Layer 10 of a small transformer language model trained on English Wikipedia (19 layers, counted from 0, width 64). Numbers have three digits each and are written without spaces.
A neuron's activation on a vector x is squared ReLU(weights . x), where the dot is the dot product.
The model reads these tokens: "r" "en" "." " S" "he" " l" "at" "er" " m" "ar" "ri" "ed" " " "her" " s" "ec" "on" "d" " h" "us" "b" "and" "," " Al" "ber" "t" " S" "." " R" "ud" "d" "y"

The vector x that enters this layer's MLP at each token. A number n stands for (n - 500) times 0.0088.
0 "r": 412511423310298410102531466621433606530461607285467453523523649546639503619422610450503698514571397509462433422730306418494405468362538605426497670453627403509464603422589594357601412651615375
1 "en": 431494437432353347153545511572488661660508573302585495608511588522709472561281598518307621457350387624534471465693430392514393276427481612426395603576598427648511632500633429387562426610617394
2 ".": 322477325326415367220474489565393481530480640419524469539459620484644529686477577475327625428539498479502421526785339362370277472416625598348586604579532395348416544554594505351755601519568392
3 " S": 383575434404322427127457452549449550427412636311602471611531653624584404617489647518386708499632387478579472427647462251433389372291463596452532597433561421564477645362506387307566475579637503
4 "he": 405677441323330597313543606559489658424686546462491563409512623514504544625440853429307687495442199435613434519595458516445439490350396566337447740507546385479496526607590542402627594517558413
5 " l": 400544548227362363055521410578399560398438578353554520515468572503561467617411608508379465506612446582492575442538314388442497396356439713421499687435453465405601455451577529412696564540756418
6 "at": 530513541290321580325462425661440697461564700311538550575580555583614515647460781492393685379404462550526532664645251439486447464439635709469439600473667556479520499480512316313586579543557360
7 "er": 547598495277277416269514562484455632592495629468535429588587631335662458562343707400389760563427425613554319603619437583450353580409487561430505634547616418362560454500615284388561596430572295
8 " m": 360594579362490450026606546437474554442427508249604505588433548432601420584493596442399601524665409558635536545437378437419521444372445481443622663476553345443547497446579426307683437514747344
9 "ar": 537550528212325523274425612526294494504477403356618530505545650463400620695499661454418499319577517496562352489639369309510489342450396509402500593503479447579462509424731333236688467461658531
10 "ri": 552672550341447601459466680625417577527643648268677563611493610433482614547289570507520621531500499580658535414617396666347380380406631639323574627493566463436623508431663373177497469469635405
11 "ed": 537534460270421383063492594696472620548504500417462496573490531371687409537345547680474584421589403484591338462642433331472476479491565626385429643605571446379779603504425382462643581486548428
12 " ": 403490479313481382162526501534406487587491634248638592492554490466701479614401685471371590508551252408502603643748345394464401397377557673444566523550580462443631533446505528284637474457618468
13 "her": 548609408233345476164483657580552545508600583445445389466541572477590434562407778467300684443380360339517410513549529331574509472376433466333354688447549393447472542520598548413678594514596324
14 " s": 421592429334292395197520483481407500478296642363626467621432631523621350659423660493301723505640504505566517523636432415490465442338496606438572585506511455527573718351459490273608545555701445
15 "ec": 296482475326392478415528529454393653675413574412542741486627695540611486576480754436321718483407456506531313677538288433408574419330506482449487614482686537434526619536648430293511582446661431
16 "on": 563573608286359444333409546545475607519494745322468564460427572542609538517247712573409637590521456369625366680696476529504323364315440569352376603603695390426499521645640431510600536395575432
17 "d": 609520560312484323228532581656536531522472623341504546601528549430567309513230588586523815352643372398582403688567457503564423383473552496343508522561556392497688547586491391410631603387524299
18 " h": 366498541272362464121493522419521517429513604339496564499529523518594328589502728433350750570550498492666546520501424516467532515332446585391472757481498510392584594394476526302597676571699362
19 "us": 559549460394425533416448473575492635691476538373587539577489678529624619754403603600375676578536414426619526475603575323482412326241322498368423510477563339383531534607520310334597588588799381
20 "b": 551600689297470213453554568532329548575477589312616718548548483574628569641461465592465568377588614455411357535582432520447553376283479520436412679600553426403549619526531467169642690506560344
21 "and": 465432585351436375236578659676496512656503648376459595718539525488666379515223593538276710347613359542558401639607514509356405442352420621390563660563554408441553497487567379447588594460586436
22 ",": 246463508255382377224540410509428587671493503468576470630458605441513499658527582443341658417478350463712411448736355341473271495485567647415534582607622402353484584474605513465674574431528382
23 " Al": 443577461413381346223465475675330475390580637239556549592506634492557642569327639495382538469480412475621483515515483331518449255283418588390417635468627306562530517358674514434589625559644348
24 "ber": 465455497419404247407394522560389521530618682359418510595521598525637438774311576504347383497474424617509371609565399390396235373283442622519499675571518379534702566460642557488545657529583296
25 "t": 528338524405408347299399581536437585500614573423538530694497627480726393495324633423431640360526377567632259674609379378428337505252427562441474698550525430415706547354657473443620485470564442
26 " S": 374571443464361371162465478528425533434461674281580564675491690562586450591453638486413704442643416439613479461585518291449386334280431587442474575474615479528546680286516402295534510600610461
27 ".": 299497505511447416357341474611482642452616524400592637544491749518662490693330457451356659456495404578674374560655351344452323413328414467320549542605476389295475646532644456431649663466602426
28 " R": 355513486445384370082461497582464506446520621258549683557477643582589484637442545600415704476630388528577465497629453409382339308283402630512476625530543426565525514354547478428596473564746432
29 "ud": 602582560392386458254425638565419619575541619256413666537494616501530424705415414464335634323601351447663377620625449398514532443332300581345617681579556445447490484490634432447762614511568479
30 "d": 587517580427331333276554532701568577649549504364542618670532642633627383543380542579559750391585282432532442647646479469489397442333383502406541697569576517508650503438576395269701614463535399
31 "y": 359432605418271423360525643662557671592526605388617544662571526508709402663314610456485618351604288579566485597705511545402388519295471544241436590547568460424573590395515438393560640470509308

Each question shows the input weights of one neuron of the MLP. A number n stands for (n - 500) times 0.0025.

n207: 567329488491516535550624480557618380484584636577538336399507506536598632376492551446665398538395339645481385548625366399523726595578548536555507582506615573483600564531540533541671233568526479
On which token does it fire most? 0 "r"

n45: 485405475453635516494558551409490492601559566724528672673573394442209418540453410324405472582528527551528329402318492546520558456440496602496622424627444513453639532436452643598649445526444662
On which token does it fire most? 22 ","

n5: 508458406402681502531486467669383496359352500506353413597518685551583534504639492443525584433486623533355474453383575527393603609472389628485618609484446502554435535462494541494551392428421435
On which token does it fire most? 0 "r"

n2: 493552591518550475461741529462474490523510553503481393478552465407374475428654481485609471288474533380550481478466442463516445356520503593549535484641571540611569554436253493450451513524567510
On which token does it fire most? 26 " S"

n53: 602543532581418587443512610622558454625479466444288430536448530542333562451480309443540440615580621537530412628615547443457705450323428402462591589585529498462475478480425595715510542599405583
On which token does it fire most, and how strongly? 29 "ud", at about 8.5

n234: 548536552380546466518359486497629495637520257566488543286320647470449417623682663419530433633465449407445398456434653667554475375429545458596436318400437503497528437545547511398650401374426472
On which token does it fire most? 9 "ar"

n3: 559380417490470455460352477406630446520525470405396506471452482538538519592675338385495546352437540561579540400419546615537477626537538541482428546295443450412364648376631446438291582490523508
On which token does it fire most, and how strongly? 18 " h", at about 2.1

n122: 569500472532480667372549529550407599395440367672441520424368581595343609539420575590377445459418425595384531478558613568499593515442525597566528589522446338663427676771503517490520386562445509
On which token does it fire most? 4 "he"

n227: 519508507558545435418367629509455549468597410438432343558564455491637477474522477448454438411372413524395566456378381569452475600461689609431501449296357541557565394447483491659462522584570526
On which token does it fire most? 5 " l"

n138: 474528616471407514398594555307578522536636593400512516522507626505315519586465440433494565628454638413527600537261420428649737510518419341576543378717382414493514528578431599436471497546463585
Its three highest activations, in order, are on tokens 8 " m", 18 " h", 29 "ud"

n107: 618555488421346619452387446474419503502397444561623528341537342415539586549336423614380523457274457460492563450360493525508446577512579487539469648497459566595625526677492474606422496517420367
On which token does it fire most, and how strongly? 13 "her", at about 2.1

n165: 577387477383654590530679542345729410362454521463634522601500568626561390132534246555637560468552326483435509548440410455472346578594335414544385570619473506394556484526536662581602496500423388
Its two highest activations, in order, are on tokens 30 "d", 17 "d"

n199: 495551438656519540464494429635431372345554312397598574438662591472383757400504463502319123421318365491570512478373562468693656514417530492591494564392523346500450509330568577501494553524480520
Its two highest activations, in order, are on tokens 23 " Al", 9 "ar"

n29: 517314405612508415533477214374559445600569358503456501429563526488424500638735559671429477464547484532568386475440649511568556601421428677430321531521407474503447528454598557586592527516557517
On which token does it fire most? 22 ","

n20: 563337667446412457387694550516504589521360439358439540224463590613364598528486398475304491490467387674379533301563469574567498705661471390631468252400392553585579400579514443423429334564524300
On which token does it fire most? 0 "r"

n54: 629356478599459623413514636542568568594437447526553492407471355737468520647647400430479554672654524521494488620466523432643473568489456621557256577376482549420303457509540283719556579496379574
On which token does it fire most? 29 "ud"

n105: 535439475469435480509606504577599499484502524438480541693603592353598442403404404451553349369478548491338693517446568534417479590492464591515525522484295535478490592415594444801419471384466422
On which token does it fire most? 21 "and"

n178: 714577290570561590563389547595401472672452409592412351482496566696584513428535398556574506584618439499604631597429475554426538535579531469515570400382545522450506553485606422379613485550391480
On which token does it fire most? 30 "d"

n68: 707659508554464694428691476300423577536379450488534656516472497487485540455416232482623538654523410618471543496393449460437444733709482663377333533491567481485360442350387484448531515510499551
On which token does it fire most? 10 "ri"

n56: 546689526574429504490637503626599549537430494527410509465504233507446575670508409436470614729531423416617569605613529655497547514661628619468527396489506426467311401293649514507523440393463456
On which token does it fire most, and how strongly? 10 "ri", at about 2.2

n246: 572481654454379553461564591598636554423332283534697332602673585447578431517656513539444593574378527368527585398581498520275531572327636458647547654551525597454383298741496370677232301391282590
On which token does it fire most, and how strongly? 7 "er", at about 2.2

n83: 432412349581677477531412241515591589488433447481594590620390385280586372591580377424440395383380474441437692491461640563572449471459398664478370572337457541501523489395591533552601398535639485
Its three highest activations, in order, are on tokens 5 " l", 1 "en", 28 " R"

n86: 506360423402557445462471400413464471544522529619635371575368460333593472462438453542444468475553585528723458654573477494575636452544488599481335564573448461713342610486394478705456327574404655
On which token does it fire most, and how strongly? 1 "en", at about 3.4

n30: 698427394451438591584576616655469659297541476461595439498624433322544488604662330524375573527539519364578489548552563458493628496388567440514627481557519498507581558657534622604317454500461428
On which token does it fire most? 29 "ud"

n75: 441514405539514425449508367543473542446561447458454360534385502519375522433520489501651402487398438397513554617491628456481645385466587521425532647406605424636419537424391515545546445604457469
On which token does it fire most? 23 " Al"

n194: 479408474583716432547449437622496409412417381610594479474468439648524327577539531373625563655501581585552461427504657430505505518548448592628508556561725331657565523585464444464563611581576511
On which token does it fire most? 3 " S"

n237: 643350384441546460536596544469527574511514560513457447695513525462523480385575372564432449545307401553714480378394489535425507494718580524492437577607370415291440343389508621522590497637570588
Its three highest activations, in order, are on tokens 22 ",", 11 "ed", 25 "t"

n174: 513341479587615547289391603667474523587529587568469367602580391638450525425599505430543348625454538703453571467533518644581529645524556492437523550386427459419584555409516478543464503583595446
On which token does it fire most, and how strongly? 5 " l", at about 0.55

n49: 485542387578569471644536448526427367503454296461490575496528577350599545206455447488383493598436491382486364502651551482412512506568572456439625632530427516410321562471307595356596597615387421
Its three highest activations, in order, are on tokens 2 ".", 20 "b", 27 "."

n249: 512559353738455414609488440545502511561509408475442559537553641587552599344276327365525435477588400472502463393503370431587467567438480486694456483504528470701567511423261445735592617537469460
On which token does it fire most? 24 "ber"

n181: 502500515495527526657534541641523443387662529476605381514492519531568352547786483304485498616410454455527550433514442490543510388437567484533506448557625344815520493661510533613449427468526424
On which token does it fire most? 4 "he"

n24: 414526439455535810533583454517409466250507464389436296591666529670386461291632439564380603527582610550537557392517414542573528417554501509586368494404385379384545613465548499471621514388483631
On which token does it fire most, and how strongly? 3 " S", at about 1.8

n16: 457520560736590508559521554488607489549259513377580512431422525592484516511410568411523457495635511569543494165449403311552726490609468557534479530421518469515497590729480469429618292458445520
Its two highest activations, in order, are on tokens 8 " m", 3 " S"

n52: 637374554619545410532403564593408510507511509435563393404360418499487444436415473477428507644526483583276457612596594496579505517402465396535408603629509452621270517467475472570526357609471444
Its three highest activations, in order, are on tokens 1 "en", 16 "on", 24 "ber"

n25: 628417501566533602330535485512449422716468383532378524588512453401603468449663491542716627644552544472600614493520457641524562335640583593407515359607552544442496490322574490573535466503510506
On which token does it fire most, and how strongly? 11 "ed", at about 1.6

n231: 442538541401435528425574732539495331468390479622585431357522485502527357440501403514538456590431544391503384515383423421379427450547373457608639416364309395728371555615436422406581544337330523
On which token does it fire most, and how strongly? 9 "ar", at about 2.4

n228: 468587371519648720461488400449419606525499460526514508599469372562559450486505567533755477404304488611473448342465450361428423676399503497381375449392367302468575153492505426580486473540418535
On which token does it fire most? 25 "t"

n206: 631563478420587405544707425510565374365547511458523598299435558607415493429350470483412300602412636452537669573531347568386752522582577426597465528525708364555445234574590448478450479592492409
On which token does it fire most, and how strongly? 23 " Al", at about 0.16

n41: 479400449501522430789554356710442409488426552506487571334361460560559375411611613308475387535430612417451419544646525560550362523447614459509369415616506438428541522641538626483639326352732445
Its two highest activations, in order, are on tokens 16 "on", 2 "."

n79: 536577437450378474442465535656485392570543497569423508398342491408274583539549463690454561529587497639494590527580325705590605547503373392487541340628597650501285718388548668542458534435380412
On which token does it fire most, and how strongly? 0 "r", at about 0.15